Layer 3 of a small transformer language model trained on English Wikipedia (12 layers, counted from 0, width 128).
A neuron adds its activation times its output weights to the MLP's output. To switch it off is to set its activation to zero at one token and run the rest of the model.
A neuron's activation on a vector x is GELU(weights . x + bias), where the dot is the dot product.

Input weights of the MLP neurons that the questions are about. A number n stands for n times 0.019.
n1 (bias 0.001): 25 -3 42 -13 28 4 -15 22 -15 -34 30 -37 -30 11 -5 41 -6 -45 -20 -9 15 -44 -22 2 6 -9 -2 39 -21 45 -32 4 13 57 4 -32 -33 -1 -13 9 -12 -10 -42 16 76 8 13 31 -29 -4 15 20 29 -20 2 19 3 8 -41 -19 -39 13 18 39 21 49 6 -21 -25 32 47 -29 37 -34 29 -18 36 -3 -14 -13 14 -40 -22 -36 0 8 7 20 6 -37 -23 -53 12 -9 -11 52 14 -38 -9 26 -5 13 36 -4 24 -14 6 21 27 -20 -24 -17 21 23 -6 -10 33 54 9 1 -22 -20 -28 -56 9 -5 -16 -51
n23 (bias 0.014): 12 -9 -1 18 -22 -29 16 -22 11 -15 -3 -45 35 -10 29 20 -3 12 -28 1 5 7 0 6 -8 -1 -5 -3 12 -2 17 13 -13 -26 -28 -6 -4 -8 66 15 22 5 5 -30 -17 -6 -5 -30 20 31 -1 21 -12 24 8 -3 4 17 -10 1 35 6 8 3 11 6 10 -30 5 36 6 10 -2 -20 -6 -1 -7 8 12 -21 15 -21 -4 16 -37 7 -2 20 58 5 -16 21 6 12 15 12 15 -19 -7 8 -20 -19 -40 19 9 -10 3 27 -8 21 -19 -27 17 3 -8 -21 1 -1 -15 -24 -12 4 -34 4 3 -18 -20 -12
n92 (bias -0.264): 12 -32 -20 10 -21 6 0 -26 -22 0 6 -5 -17 20 -27 25 -7 -20 3 9 1 -7 -3 -7 22 37 -11 5 -19 -1 1 -1 -16 18 1 45 -4 18 12 -32 -16 -15 -4 2 13 32 13 17 -4 -1 -13 -19 3 -25 35 3 -8 8 6 -10 20 -3 9 -28 -4 -20 4 -13 36 -49 -3 -21 -33 35 5 -40 24 49 16 -6 -19 38 -11 23 62 -42 -12 1 -16 22 -21 7 -14 4 17 26 0 7 10 6 -15 -16 17 4 10 15 -47 25 -21 7 -8 -10 -39 7 4 9 -4 22 20 -51 -8 -9 -5 4 -6 20 -9 31
n242 (bias 0.006): 20 -28 25 -9 -17 2 23 -2 9 -13 -12 -7 41 29 25 27 -3 13 -15 0 20 3 -42 -35 -13 9 5 -4 10 -16 4 -3 50 -19 -77 -5 8 -16 -12 4 -10 9 6 25 20 45 9 -1 -4 -46 -1 17 -16 1 19 -1 7 4 5 -4 17 18 -21 0 -9 23 -18 -3 -1 -12 -20 -15 8 -6 10 -5 -8 -26 -29 9 -2 19 -6 -12 30 -21 -19 -2 22 1 25 -14 8 32 -11 -4 -2 27 -3 -17 -15 14 16 -1 36 4 5 -10 -21 14 -10 15 18 -5 16 -2 19 7 11 15 -7 -26 7 -16 -21 15 13 -4
n304 (bias -0.077): 7 0 2 0 -33 3 1 -15 -13 -1 -7 32 32 -11 -1 -8 14 -8 -6 14 -14 2 -4 1 -4 -2 20 -4 -12 9 -8 -27 -9 21 -20 3 -48 14 -6 6 18 13 24 -4 -1 -21 -7 9 7 -4 -8 3 -4 -5 25 20 -8 -8 -9 8 19 -31 -8 -13 12 -16 9 6 4 31 -12 -19 10 20 0 8 9 8 13 -20 25 21 -1 -34 -5 -64 15 25 27 35 23 13 0 21 9 -8 5 17 3 19 -24 0 -15 -16 24 -26 18 7 5 10 -22 21 -23 -10 -7 -10 13 -13 -6 -20 -24 16 8 -26 -20 19 0 10
n309 (bias 0.125): -9 5 10 12 15 23 7 29 -34 -5 -51 9 7 12 15 -3 -1 -9 5 16 18 -4 -1 -14 -9 -1 60 -10 -12 10 -36 74 7 6 19 -9 18 -4 -20 -9 3 -18 -2 10 -3 -27 -10 -18 -14 2 -12 -32 -19 7 12 14 -14 -2 -16 -1 13 9 -7 -7 -6 6 -7 -34 -30 2 18 6 2 11 -17 -14 -8 13 -19 24 -14 -6 26 22 -9 -7 15 7 -8 14 -24 15 4 27 -22 2 39 -15 -17 -3 7 -29 -5 -18 -3 -8 -1 -9 -5 15 0 -7 5 16 25 -9 -11 17 12 24 -17 9 -17 21 7 11 -22 -28
n325 (bias 0.124): -9 -11 -5 22 -7 -6 29 -14 -9 -10 4 26 -6 5 -10 -10 19 -24 -8 -1 -8 -2 -24 37 9 9 -6 -12 31 63 10 -1 -15 14 -16 -12 33 6 -2 10 9 -2 -16 17 19 -31 26 35 -46 8 35 36 26 16 17 33 -32 -63 -21 -18 -8 13 -27 -2 -37 -1 10 32 9 20 -55 -31 36 1 19 -18 22 -20 42 38 16 9 -40 23 12 -33 -32 1 2 -39 12 -3 -31 58 51 -62 -15 23 43 -12 -36 -26 21 -9 31 -18 -10 13 -19 23 -29 -95 16 -13 -28 25 24 -12 40 -17 -25 17 7 -19 -23 -3 27 -24
n345 (bias 0.028): 3 21 10 16 -19 -6 -50 6 6 -1 17 -16 8 -27 -31 -23 -8 20 7 2 8 22 -16 -4 8 5 1 -28 14 16 -11 20 -53 -1 11 -13 6 8 17 18 -16 18 24 8 20 7 9 7 29 -15 -6 -15 3 3 9 4 8 0 11 -24 -1 0 -4 -11 5 10 18 8 6 37 7 -11 -28 -1 7 -22 12 -14 -23 17 30 11 -10 -11 5 -37 -29 -1 25 -3 -8 -7 11 32 26 -48 -28 -7 38 -4 -15 16 -4 -3 -27 5 14 -6 3 -22 -8 -19 16 -18 -22 7 25 -8 28 -12 -3 5 33 -24 16 -8 -21 10
n347 (bias -0.105): -1 -1 13 2 -11 -5 -3 -22 -1 6 8 -1 24 5 -4 -27 4 -1 13 13 -7 1 -6 -24 -23 -3 -9 -7 14 -9 20 -5 -22 20 1 30 -9 -18 15 -24 -17 -15 26 -10 28 -5 36 -7 -12 -16 -4 -20 -6 -25 10 -10 9 3 6 -8 34 -25 -43 -1 -62 3 27 -34 24 -26 6 1 -1 20 -23 0 5 23 12 -2 -13 31 24 8 -11 26 12 -8 17 29 29 1 53 9 10 25 -3 25 -30 7 -31 12 36 14 -4 -22 -16 -6 -16 -15 16 -1 6 -7 1 -8 -18 19 4 20 -20 -16 -6 9 -15 32 14 4
n358 (bias 0.016): 4 6 41 35 -27 -25 -6 -10 42 25 18 -20 11 -2 -24 7 -10 5 -5 3 3 29 -46 32 5 -6 -3 -16 -34 23 -12 -17 -7 15 -22 -30 -28 -6 4 -10 -22 -1 18 -2 20 11 3 25 -13 -2 -8 7 -26 5 5 -18 7 10 5 -37 -10 28 -18 -7 -9 -7 -5 49 30 -3 -1 -6 4 29 11 -15 0 -18 29 -5 9 28 -9 -14 -2 -11 -10 -4 10 11 -6 -3 -11 38 41 16 2 8 -2 -10 24 -25 19 -12 24 -5 14 2 -15 -30 -3 -8 -20 3 15 -13 -4 2 23 -14 -8 20 35 -16 -1 13 -19 -29
n405 (bias -0.040): 1 10 -4 -11 2 3 -22 -31 4 -26 34 -25 -42 19 0 -14 21 -5 18 1 -27 12 -1 0 -11 -27 53 12 -27 -7 7 18 9 -11 -12 -16 8 17 12 2 3 2 7 1 -20 8 6 20 8 -21 -13 -15 5 -20 -14 -12 17 -14 18 9 -22 3 11 8 17 14 7 -6 -2 -20 2 -25 -11 6 22 -25 17 26 -10 -7 -8 19 8 19 27 -13 0 -2 4 7 -19 1 1 -10 5 25 1 17 -14 0 -21 20 6 -24 -3 5 3 -10 -10 -1 -6 9 -15 25 20 -9 -13 -14 0 -3 -24 55 -15 -3 6 -4 11 -13
n435 (bias -0.017): -5 9 14 -12 1 10 -13 9 -1 29 -2 11 29 35 -19 -1 16 18 -16 -38 -13 -34 -4 33 -1 -6 -2 -14 -48 4 -27 33 8 34 1 -9 4 0 0 -14 34 8 -5 6 33 -10 32 -56 57 -53 0 1 -14 4 -14 28 8 -7 -27 29 23 22 3 20 -4 18 -26 24 -11 -18 -8 -11 13 19 -14 -16 17 -14 1 -9 15 -43 -35 13 5 -8 -7 -10 14 -26 13 -22 8 18 25 -22 27 -14 3 20 -17 -18 22 8 21 -43 13 1 -43 1 -1 -28 -28 15 25 -12 6 13 -9 36 -20 -20 15 38 21 -17 2 -4
n450 (bias -0.042): 23 10 -2 -8 -35 0 -23 -8 4 14 -12 -7 20 -15 -32 -41 -45 24 -34 6 -16 5 -25 3 -13 5 1 0 18 13 -42 7 2 5 2 14 32 44 -7 -8 15 6 4 -4 9 -3 12 -8 5 -26 -11 -5 -2 22 4 23 17 -27 4 -24 4 -27 -17 -17 4 26 -13 -3 17 6 -5 16 19 -4 -6 -10 17 -21 -17 -3 19 -15 21 19 4 -3 -1 -4 13 40 -6 20 21 19 1 6 12 -11 22 -8 -15 -7 8 13 29 4 10 -15 -32 17 7 3 12 -15 -3 -10 -16 -31 2 -6 -33 23 3 20 -22 11 -17 27

Output weights of the MLP neurons that the questions are about. A number n stands for n times 0.0036.
n1: -1 -19 1 16 39 -3 -8 -40 -2 8 32 -36 12 -29 -2 61 -12 -1 8 35 39 -9 -27 32 29 6 -7 4 13 31 -30 35 -14 20 -33 -95 -17 -1 -2 -2 -62 -2 -32 -16 49 -13 -31 50 -40 33 -7 -26 6 -32 -25 5 -29 -13 -32 -24 -3 2 -21 22 -16 53 2 -8 1 -12 75 15 -6 28 27 8 5 7 -15 24 11 -5 23 17 35 -17 49 0 3 21 -2 -6 46 -11 -37 63 29 -11 -70 -11 -19 24 74 -10 3 -47 -69 24 32 -3 -49 0 29 -1 6 4 -6 34 -26 26 -13 -57 -4 -20 -3 5 -58 -3
n23: 4 1 25 33 -8 -18 42 -14 8 -31 -18 -26 9 -8 4 44 -25 -19 -16 27 19 -1 53 4 8 -23 -34 34 31 -4 13 51 2 -20 41 -19 -8 -18 -16 -9 -17 17 -15 43 5 4 29 -16 -3 14 -25 24 8 -34 6 -25 -8 -4 11 -5 15 -29 10 4 -10 6 12 -5 -14 -11 -6 12 -15 1 8 -33 40 8 14 7 11 18 12 23 -4 -16 -13 -5 4 6 5 -22 -31 -15 13 13 -25 -24 -29 -6 9 21 -58 19 -9 -5 29 12 -15 14 0 2 3 11 -12 -20 -8 7 -20 -24 -8 9 -9 12 -10 -15 -15 12
n92: 15 41 -32 -3 25 36 -13 22 4 25 -24 42 -21 4 -41 -23 27 -8 -20 4 21 19 4 45 1 13 4 -3 -15 26 -50 -32 -2 -8 -13 29 -2 -58 16 15 2 46 12 14 18 -2 -16 -17 -9 -13 -6 -16 -21 9 13 -10 39 60 20 17 -23 -39 -25 -9 -31 4 -5 -45 -15 -84 21 -37 16 20 -11 -2 0 9 10 -8 11 19 27 -15 23 17 23 -10 31 12 -40 45 7 -38 18 20 -3 -29 -27 9 -49 15 -8 -2 28 -18 -31 -5 11 9 16 -11 -12 -42 1 -13 23 13 -5 20 -3 9 -29 -11 11 3 14 -9
n242: 20 -22 2 13 -20 14 44 -3 0 -13 16 -6 -4 21 3 26 -10 42 -2 -20 -6 9 15 7 -25 -30 12 -23 -7 -18 29 -6 37 -55 -22 23 4 -21 17 7 10 0 5 6 -9 -28 9 -8 -11 9 -51 20 11 -4 -16 -45 34 -22 5 1 -3 8 5 -46 -16 13 7 -7 -28 -22 19 -12 -2 -28 40 -7 4 -43 -14 -1 2 1 -39 -1 -18 36 -6 18 -24 -24 -4 8 3 10 2 -6 -20 -16 43 15 38 11 -15 -15 4 38 -4 12 -12 -14 -4 0 44 22 16 8 31 -8 -1 22 -5 -12 10 -2 24 -3 -3 5
n304: -7 -7 9 2 6 -24 -20 -40 35 -8 35 2 31 -33 -17 31 -9 -6 10 -7 -14 -17 14 14 -17 13 40 -25 22 25 16 -39 -38 29 22 1 -33 2 20 5 -6 -11 -2 -8 13 16 10 -2 29 -6 -28 -24 -2 -21 10 -12 5 25 -40 -46 -30 13 -16 10 30 -11 -1 6 -1 20 16 -31 22 -3 10 40 -9 15 14 -20 -4 7 14 -1 22 -33 -1 -3 -1 2 16 -17 2 6 4 -16 -30 -6 -5 31 14 8 3 -1 24 3 43 -22 -1 41 -42 -33 7 -28 23 4 12 22 16 -33 -23 4 2 8 -27 29 -14 -18
n309: -8 -32 2 12 34 24 4 -4 -23 -14 -52 39 39 -18 -3 -30 -1 11 -17 32 -3 -24 -9 -24 15 -2 49 -29 8 30 15 25 -27 38 24 9 18 -20 -43 -25 -11 6 18 23 23 -40 -30 -8 -25 19 -1 -18 30 -21 32 15 3 13 -42 -7 3 2 -52 -4 -12 0 3 0 -34 -22 18 -9 2 5 -34 7 -47 44 1 5 -18 -14 18 8 15 -22 19 -1 11 37 -9 0 15 -12 -30 34 16 -7 -7 16 32 -1 -23 -43 -12 13 -7 1 -13 19 4 5 -14 12 56 -8 4 17 7 27 16 0 7 44 -10 -9 -20 -38
n325: 47 -21 -28 -19 -54 48 -14 8 -52 -17 -30 1 -17 -22 39 -4 -25 21 -5 -67 36 5 25 42 2 18 25 8 39 -34 21 24 -3 12 15 -71 -16 40 -35 -17 28 -19 -45 92 -14 -11 32 -14 -31 -25 9 5 2 23 20 -13 6 1 -47 -1 49 34 -17 -2 2 8 23 8 -7 18 31 -45 -7 -20 -2 10 -6 -43 12 37 -22 -23 -25 -20 -2 5 -28 -35 36 30 53 -3 1 20 28 43 -2 -11 32 4 -25 -44 3 3 -31 -27 9 -15 -7 14 27 -30 -31 25 14 40 37 -20 -24 12 -25 27 -25 -17 13 -3 11 -9
n345: -7 -7 -37 -18 14 -16 0 -36 5 -12 -2 35 -10 4 -1 18 7 -15 -16 -30 17 -17 2 -25 -5 -17 7 47 25 -53 27 -21 18 -36 9 16 15 11 -9 8 -15 5 2 25 -3 26 -1 -15 -44 37 19 -2 15 -5 -29 9 22 -14 5 14 10 -5 7 -11 33 -28 34 -24 -26 -23 16 7 12 -1 -4 45 -27 -4 -4 -9 -7 46 16 2 0 18 22 -1 30 -53 18 23 -1 -10 -35 -14 26 -17 -9 -6 32 -8 -40 -6 -10 0 -23 -1 30 -32 10 22 2 7 26 -34 -38 8 19 5 -2 0 -12 19 9 15 9 -9
n347: 34 9 14 42 19 8 -28 17 24 -27 18 -27 16 -38 10 -12 -11 1 5 10 9 17 32 -23 18 -15 -29 -3 -17 -5 -13 -8 -20 20 -25 8 14 4 -6 20 17 -1 -6 -7 10 -1 15 16 23 9 -23 28 16 5 37 -2 16 4 3 -4 -17 6 -43 -2 -40 1 12 -19 1 -21 -13 -36 -39 21 16 7 8 -3 -13 5 32 23 28 -5 -33 -21 28 -33 -5 -9 -17 5 7 17 -8 8 -16 -23 -18 8 1 -14 17 -23 -17 0 44 26 -18 -20 -1 -17 0 2 -18 3 2 -7 17 -17 6 -4 8 -14 32 23 -20 -3
n358: -27 -5 28 12 19 -14 -25 35 5 -6 -17 -31 -9 -9 17 -11 5 14 -11 3 33 -28 25 -34 12 -38 2 -24 10 -11 -25 17 -2 5 4 21 -7 -6 -44 5 35 2 -13 -17 11 34 -12 -12 6 28 -9 7 -21 9 21 -9 16 -1 4 8 9 -20 -1 -14 66 -39 -25 4 28 20 -20 -3 18 -5 -3 45 4 -14 -7 -43 -4 6 -24 19 -14 24 -4 -18 13 -21 -25 15 22 -12 -8 8 40 -22 15 -20 14 1 -28 38 -2 -5 19 -8 28 -14 2 30 12 -18 -22 21 -20 -52 -25 11 23 -23 -23 -8 -8 5 27 51
n405: -38 -18 -7 -38 8 -5 8 15 -19 5 -5 40 -25 20 -12 -31 -8 -11 -13 12 5 -23 14 -9 0 -30 9 5 9 33 -12 30 -4 -4 -3 21 -4 11 -27 3 -14 2 -5 26 4 11 -8 8 -2 18 3 5 -1 -27 -23 -8 33 -21 17 -19 -37 -24 -34 33 10 16 -12 15 59 17 7 1 39 -16 9 -20 1 -17 -7 2 1 -5 13 -6 -34 -4 8 9 19 -6 21 13 8 17 -6 8 20 -14 -2 13 27 -8 4 -9 5 10 0 -30 -19 20 16 12 -30 21 -16 10 -6 -3 21 18 17 -42 -34 12 -7 14 -3 -28
n435: 38 7 29 28 -3 -10 -6 23 -13 44 11 -27 35 8 -27 -28 28 -36 -26 7 -7 -31 -4 -2 22 -13 43 -68 -47 23 21 17 -1 15 -45 14 -37 36 20 47 36 8 13 -9 -12 6 15 -31 -5 -46 13 -34 -30 -14 6 -7 32 -17 -20 12 19 -19 17 1 16 -13 -11 25 28 -18 -40 28 -41 -24 -4 -15 11 17 11 6 7 -3 -28 2 58 18 -7 0 -15 -23 37 43 34 12 25 39 61 43 12 -6 26 -12 30 12 -38 -26 17 -14 -14 18 -5 -93 -11 38 -26 0 -18 11 -14 -5 -47 -34 -13 -5 27 -51 13 -61
n450: 9 8 -36 -25 32 40 -17 10 23 17 26 -13 -30 -26 12 -35 -5 8 29 -21 31 -23 -1 25 17 -8 -3 47 -6 3 -8 33 10 -6 -7 -41 -45 9 36 19 -14 -18 -26 24 8 6 -4 27 3 28 -43 -27 2 13 -37 3 8 -11 4 17 -23 8 1 6 20 -23 -7 -7 -25 -16 28 2 28 -41 10 -32 -6 -22 -6 -1 7 -19 21 -1 9 -19 2 4 31 20 26 6 -3 -7 1 26 34 14 -2 13 6 17 30 32 7 8 -24 -15 -19 -26 20 -18 19 21 -5 -5 10 -3 -22 3 -25 -22 -21 -9 18 -16 -28 -34

Each question names a token from some text and the token that comes next. It shows the vector x that enters the MLP there. A number n stands for n times 0.039.

Then comes g, the gradient of the next token's log-probability with respect to the MLP's output, scaled to length 1. A neuron's effect is roughly proportional to its activation times (output weights . g). A number n stands for n times 0.0036.

"ness", then " ("
x: -23 47 6 13 20 -47 -17 -26 21 33 33 -44 32 -15 -24 34 -24 -40 44 55 0 -2 11 -32 -43 44 25 5 33 -20 -18 26 -28 19 11 6 -38 -4 32 -50 49 19 -8 -31 -7 6 -1 21 -23 -34 -11 -12 -22 51 9 13 1 -14 -34 -67 -13 12 18 20 29 -13 26 -12 32 -14 -8 -5 -69 -19 39 51 -33 1 -39 -25 0 -48 -30 -29 20 -10 8 -64 -25 7 47 3 -5 18 23 63 37 56 7 6 -8 -54 -23 -57 14 -31 -14 -52 9 18 19 -28 34 18 50 -6 70 -32 8 27 12 -18 -9 14 -39 -19 30 53
g: -16 19 14 -34 6 -4 18 -7 -1 -17 17 2 -17 -16 -21 -11 -41 7 26 24 -19 -21 15 19 -2 -3 42 -19 12 -26 27 2 21 22 -3 -18 -2 9 4 28 12 -3 27 -5 -18 -13 19 -13 -3 12 -1 30 -6 -42 45 22 8 40 -9 5 2 -60 1 10 -30 5 -42 27 10 -47 -18 22 -29 1 -14 -32 -6 -43 53 21 -14 7 37 73 5 -23 20 24 -15 30 16 -21 28 27 27 -15 62 -29 8 17 -3 -19 -1 -14 -4 9 20 -67 54 12 -54 -42 -15 8 -9 -6 -14 30 -19 -24 -23 -7 -33 -26 8 -11 15 -3
Which neuron, switched off, raises the next token's probability most? n358

"at", then " '"
x: -26 53 -2 13 20 -44 -30 -28 17 35 36 -36 25 -13 -23 33 -28 -47 43 52 -2 0 14 -28 -44 41 21 19 42 -19 -25 20 -27 24 6 4 -41 -4 28 -40 49 21 -3 -25 -11 10 -9 16 -34 -34 -7 -19 -22 42 16 16 5 -22 -26 -65 -15 12 19 22 17 -15 15 -26 27 -12 -2 1 -70 -24 38 48 -35 3 -33 -23 1 -48 -30 -32 26 -5 7 -61 -20 7 38 6 5 28 22 56 32 54 25 10 -3 -56 -24 -60 11 -33 -8 -52 2 25 13 -25 31 24 50 -11 74 -32 16 36 13 -25 -10 17 -34 -23 18 64
g: 8 3 38 3 12 32 44 -32 -37 -38 3 11 25 -2 -1 -35 9 -32 24 -13 -10 29 61 7 7 -2 62 4 -7 14 -20 -30 21 31 8 -7 9 -39 -32 -30 -23 31 -28 40 7 -28 9 -29 -11 21 -15 -18 14 0 -29 6 -7 -28 7 -14 -32 29 12 -7 35 -18 12 19 9 -26 4 10 -11 -23 20 34 -34 29 -28 -23 -16 62 -31 -53 -2 -2 12 -3 27 -21 -15 -1 2 -3 -11 11 -25 5 -16 24 14 -6 51 -14 -41 29 -17 9 16 -12 14 3 22 38 4 29 22 -47 -67 -6 -38 1 15 4 -10 17 24 -5
Switching off which neuron hurts the next token most? n345

"E", then "m"
x: -27 51 -3 12 22 -47 -14 -26 21 29 34 -32 27 -9 -22 28 -26 -42 39 55 -7 4 6 -32 -44 46 21 21 36 -13 -25 25 -25 22 9 -1 -40 -6 24 -44 45 19 -4 -30 -12 2 -10 10 -31 -32 -7 -10 -29 39 6 14 -4 -12 -26 -64 -9 4 16 21 21 -14 26 -24 24 -18 -10 -5 -71 -33 44 55 -26 15 -43 -20 3 -48 -29 -26 26 -2 1 -59 -25 6 37 6 1 24 26 64 31 48 20 2 -17 -53 -16 -64 14 -34 -11 -38 4 28 16 -31 40 22 51 -11 77 -25 27 31 15 -24 -14 22 -30 -26 24 71
g: 24 -52 -23 13 15 23 1 -12 -21 10 5 40 45 25 27 32 28 2 23 4 -34 -5 -26 6 -35 28 -19 52 5 7 -5 21 -33 53 16 -22 8 -5 -1 17 1 7 -4 -34 40 -6 -22 40 -25 -46 1 -27 -2 18 2 -20 -32 -12 6 3 -37 6 -5 12 22 -51 44 -27 -9 19 -33 28 37 -13 -16 11 -20 57 -27 1 -13 -29 30 -12 3 -12 10 -10 1 -13 -29 -31 -31 18 -12 2 -5 -57 17 25 -28 13 12 -39 -26 -17 -2 9 36 -2 42 21 -10 -7 32 8 -15 -39 -12 1 -18 42 9 19 -4 13 28 -43
Which two neurons, each switched off alone, lower its probability most, in order? n309, n345

"is.", then " These"
x: -29 49 6 12 24 -47 -12 -21 14 29 34 -40 28 -12 -27 28 -26 -45 39 59 -5 2 10 -26 -37 41 23 25 34 -17 -20 26 -25 35 8 2 -40 1 25 -43 44 22 -7 -24 -9 4 2 11 -25 -33 -13 -21 -24 43 6 16 -6 -21 -32 -70 -8 0 18 27 26 -7 25 -14 25 -15 -17 -9 -70 -29 38 51 -35 9 -43 -30 -3 -52 -23 -36 24 -8 12 -53 -23 13 38 1 4 22 29 60 39 52 17 14 -19 -53 -26 -45 20 -35 -26 -51 3 25 23 -31 31 17 50 -11 79 -31 18 29 19 -23 -11 17 -28 -17 20 63
g: 25 -6 7 18 25 -14 25 -17 30 -20 -34 30 20 8 -17 22 -1 -1 -37 -8 60 7 -27 -28 -12 -8 23 -3 -29 0 28 6 16 24 -40 15 35 -22 40 -8 19 30 14 13 -20 7 -25 -37 -34 12 1 24 24 -4 -31 28 -1 10 -11 0 1 -37 17 -51 -3 -43 -10 -64 3 41 6 20 28 -47 18 14 -39 19 -14 24 29 19 -52 26 -17 7 -26 -24 -8 29 18 -12 5 17 -4 9 -30 -6 16 21 9 1 -9 8 27 -2 5 -40 18 -44 8 14 35 20 34 -53 -9 -34 -26 -30 31 -8 -22 11 24 -30 31 -22
Switching off which neuron hurts the next token most? n345

") (", then "aut"
x: -27 60 6 11 20 -40 -7 -23 8 30 38 -32 25 -11 -28 31 -29 -39 36 52 -2 0 8 -29 -41 43 25 22 39 -8 -23 22 -16 19 9 6 -43 6 23 -42 50 20 -1 -23 -15 -5 -2 15 -26 -30 -8 -17 -32 43 7 15 4 -23 -24 -60 -13 2 15 13 22 -10 21 -24 23 -15 -16 0 -67 -36 49 56 -32 15 -38 -30 3 -51 -29 -42 23 -12 11 -48 -25 4 38 -2 1 19 34 64 37 57 12 15 -17 -60 -11 -60 6 -33 -16 -50 7 22 14 -34 31 16 50 -6 82 -28 21 23 8 -23 -7 18 -33 -23 28 65
g: 22 -25 32 28 -40 10 -19 21 8 0 13 29 -51 -5 29 -2 47 4 -62 7 -1 18 27 -10 1 -10 4 31 -12 39 -18 -6 -6 33 -11 26 5 24 -26 -14 -24 17 21 -8 9 -16 43 -9 12 -39 2 7 -42 -19 -48 -5 21 -37 42 -25 -6 24 22 31 27 7 -30 29 -15 -30 -7 -14 4 -4 -12 13 7 34 19 -20 0 23 0 4 11 -9 21 14 35 6 -22 11 27 -69 21 -12 10 15 -9 32 -29 12 21 -3 -5 -40 -14 -12 -8 36 -36 22 -2 -51 5 -3 25 7 4 -55 -5 17 12 -39 2 -70 1 -23
Switching off which neuron hurts the next token most? n92

" were", then " taken"
x: -31 59 10 12 16 -40 -10 -21 10 31 40 -27 21 -5 -27 26 -26 -45 34 46 -1 5 8 -22 -48 46 25 27 38 -14 -24 30 -18 35 6 2 -45 -1 23 -48 55 17 -8 -19 -11 -3 4 9 -27 -25 -10 -19 -29 47 11 14 6 -20 -29 -66 -13 9 15 16 27 -23 28 -18 26 -14 -16 -2 -71 -27 40 55 -36 16 -35 -23 1 -51 -42 -34 26 -12 5 -56 -18 3 39 -4 3 24 31 62 36 59 16 12 -14 -59 -14 -47 20 -33 -14 -50 1 17 15 -31 35 19 44 -8 73 -32 17 33 13 -25 -11 9 -33 -23 23 64
g: -26 9 20 5 -21 -4 10 0 -5 11 -11 -10 47 33 -13 -45 -62 -41 -8 -76 -7 -33 -6 1 -21 6 -17 29 7 -15 -29 31 -34 -18 -8 9 20 -26 -32 8 20 -18 -19 21 17 -34 -26 -4 3 30 6 13 30 60 -70 -6 -23 -5 26 13 -10 8 -26 1 38 21 36 -6 8 4 -38 6 -13 44 4 44 -7 36 12 5 7 13 -16 -9 16 -9 15 -22 -14 -14 -15 43 -7 32 1 21 -3 -7 -38 -12 -30 32 -16 -12 42 4 19 8 27 31 44 14 8 33 -8 8 -13 -25 -2 -12 27 -13 27 18 -31 1 0 -44
Which two neurons, each switched off alone, lower its probability most, in order? n358, n345

"1", then "938"
x: -30 55 9 4 18 -47 -22 -31 14 28 37 -24 17 -14 -20 27 -27 -38 37 59 1 4 7 -33 -46 41 20 25 40 -18 -20 21 -19 23 12 2 -46 -4 16 -36 57 15 -6 -26 -2 8 -4 16 -33 -27 -8 -13 -33 44 8 15 -2 -16 -27 -58 -16 -4 21 19 23 -11 31 -19 26 -15 -9 -3 -62 -28 48 61 -29 12 -37 -26 -6 -49 -30 -41 31 -10 3 -55 -23 7 35 0 4 23 26 59 32 50 24 9 -12 -60 -17 -56 18 -32 -16 -49 5 30 6 -31 30 22 53 -11 71 -34 17 34 13 -23 -7 23 -31 -30 19 70
g: -33 26 44 -1 30 5 -42 -23 24 20 29 -5 -24 15 -3 -31 -11 -4 -11 29 -24 11 -31 50 -25 -30 6 -10 12 3 -28 -10 -10 -12 -39 42 -34 -18 -11 -4 -17 16 40 -21 16 -18 14 -18 27 17 33 -23 14 31 28 -20 -2 -27 19 -26 41 -18 13 20 58 -30 22 4 40 33 13 6 16 7 15 25 -40 -19 -11 9 -6 34 10 2 11 -40 0 -26 -31 38 19 17 -25 -31 -23 11 25 -1 26 20 -30 -7 -28 16 52 11 -32 23 9 30 6 -49 11 -3 -8 8 -36 11 -7 -43 -46 -11 -42 14 3 12 -27 -23
Which two neurons, each switched off alone, lower its probability most, in order? n304, n450

"otic", then " D"
x: -23 53 -2 10 20 -42 -10 -30 5 35 34 -34 25 -12 -29 33 -30 -41 42 51 -4 -7 14 -28 -43 35 24 16 39 -14 -20 24 -23 16 6 7 -44 3 23 -44 46 22 -1 -22 -7 0 5 12 -35 -37 -12 -8 -32 47 15 10 3 -14 -32 -67 -4 22 18 20 17 -12 23 -20 30 -19 -2 -6 -71 -21 45 48 -37 -3 -45 -12 1 -45 -31 -34 31 -11 -1 -62 -18 3 35 7 -5 20 20 55 32 53 20 13 -10 -54 -19 -53 8 -33 -19 -49 6 25 16 -27 30 17 50 -8 87 -26 9 36 17 -25 -11 29 -32 -21 32 60
g: 16 -14 -43 75 -22 11 -4 2 -33 -1 0 12 16 58 26 0 8 -19 16 24 -22 35 2 -19 21 -3 32 37 5 8 -28 4 -12 -40 -10 23 -8 -10 -27 -30 27 -44 -26 37 25 1 -11 1 36 -13 -8 19 -36 28 27 -6 -8 6 -19 24 1 -13 -14 31 -33 29 -37 57 -21 16 -35 -41 8 -13 0 0 -1 -20 -38 -26 -20 4 -23 19 -31 -15 -2 -6 -12 -35 -24 28 21 16 8 8 1 -10 10 14 -6 18 2 21 -6 -28 -29 23 51 16 -46 0 42 3 11 27 -12 32 -28 4 4 15 -38 38 -25 22 -7 -54
Switching off which neuron hurts the next token most? n242

" cann", then "ab"
x: -32 65 10 7 18 -48 -16 -15 21 30 32 -26 28 -7 -19 30 -20 -40 36 48 4 -2 7 -35 -39 36 20 13 34 -13 -21 30 -16 26 8 15 -36 -4 34 -48 45 10 -3 -17 -7 2 3 13 -26 -34 -11 -10 -26 44 13 20 3 -18 -20 -63 -14 5 15 19 27 -13 10 -14 31 -15 -6 -3 -80 -22 37 52 -40 12 -45 -32 6 -56 -30 -26 20 -10 15 -68 -22 1 40 7 0 19 32 62 38 49 9 7 -7 -64 -26 -57 8 -36 -21 -44 9 17 18 -31 43 21 48 -6 78 -27 18 27 13 -19 -14 11 -40 -23 20 60
g: -3 33 -8 -53 -61 -2 12 -33 30 -7 -20 -12 -1 -18 -17 5 -13 6 22 -2 -16 -41 -2 4 25 -6 -56 -26 -5 19 -6 -14 24 37 20 -23 7 -6 8 -10 -7 -27 -7 38 -8 13 43 11 12 -4 46 -6 -9 -60 16 -34 18 -3 4 -15 19 -8 8 6 8 13 19 -21 4 -4 39 -7 -12 -26 -45 -12 -12 -3 11 -2 10 -32 47 14 16 -17 32 24 4 9 16 -29 6 -64 -15 -32 -8 10 3 -17 35 0 16 -20 -38 12 18 -29 28 30 32 15 -21 20 -7 -17 20 38 22 -2 -2 -22 37 -12 84 -42 40 5
Switching off which neuron hurts the next token most? n23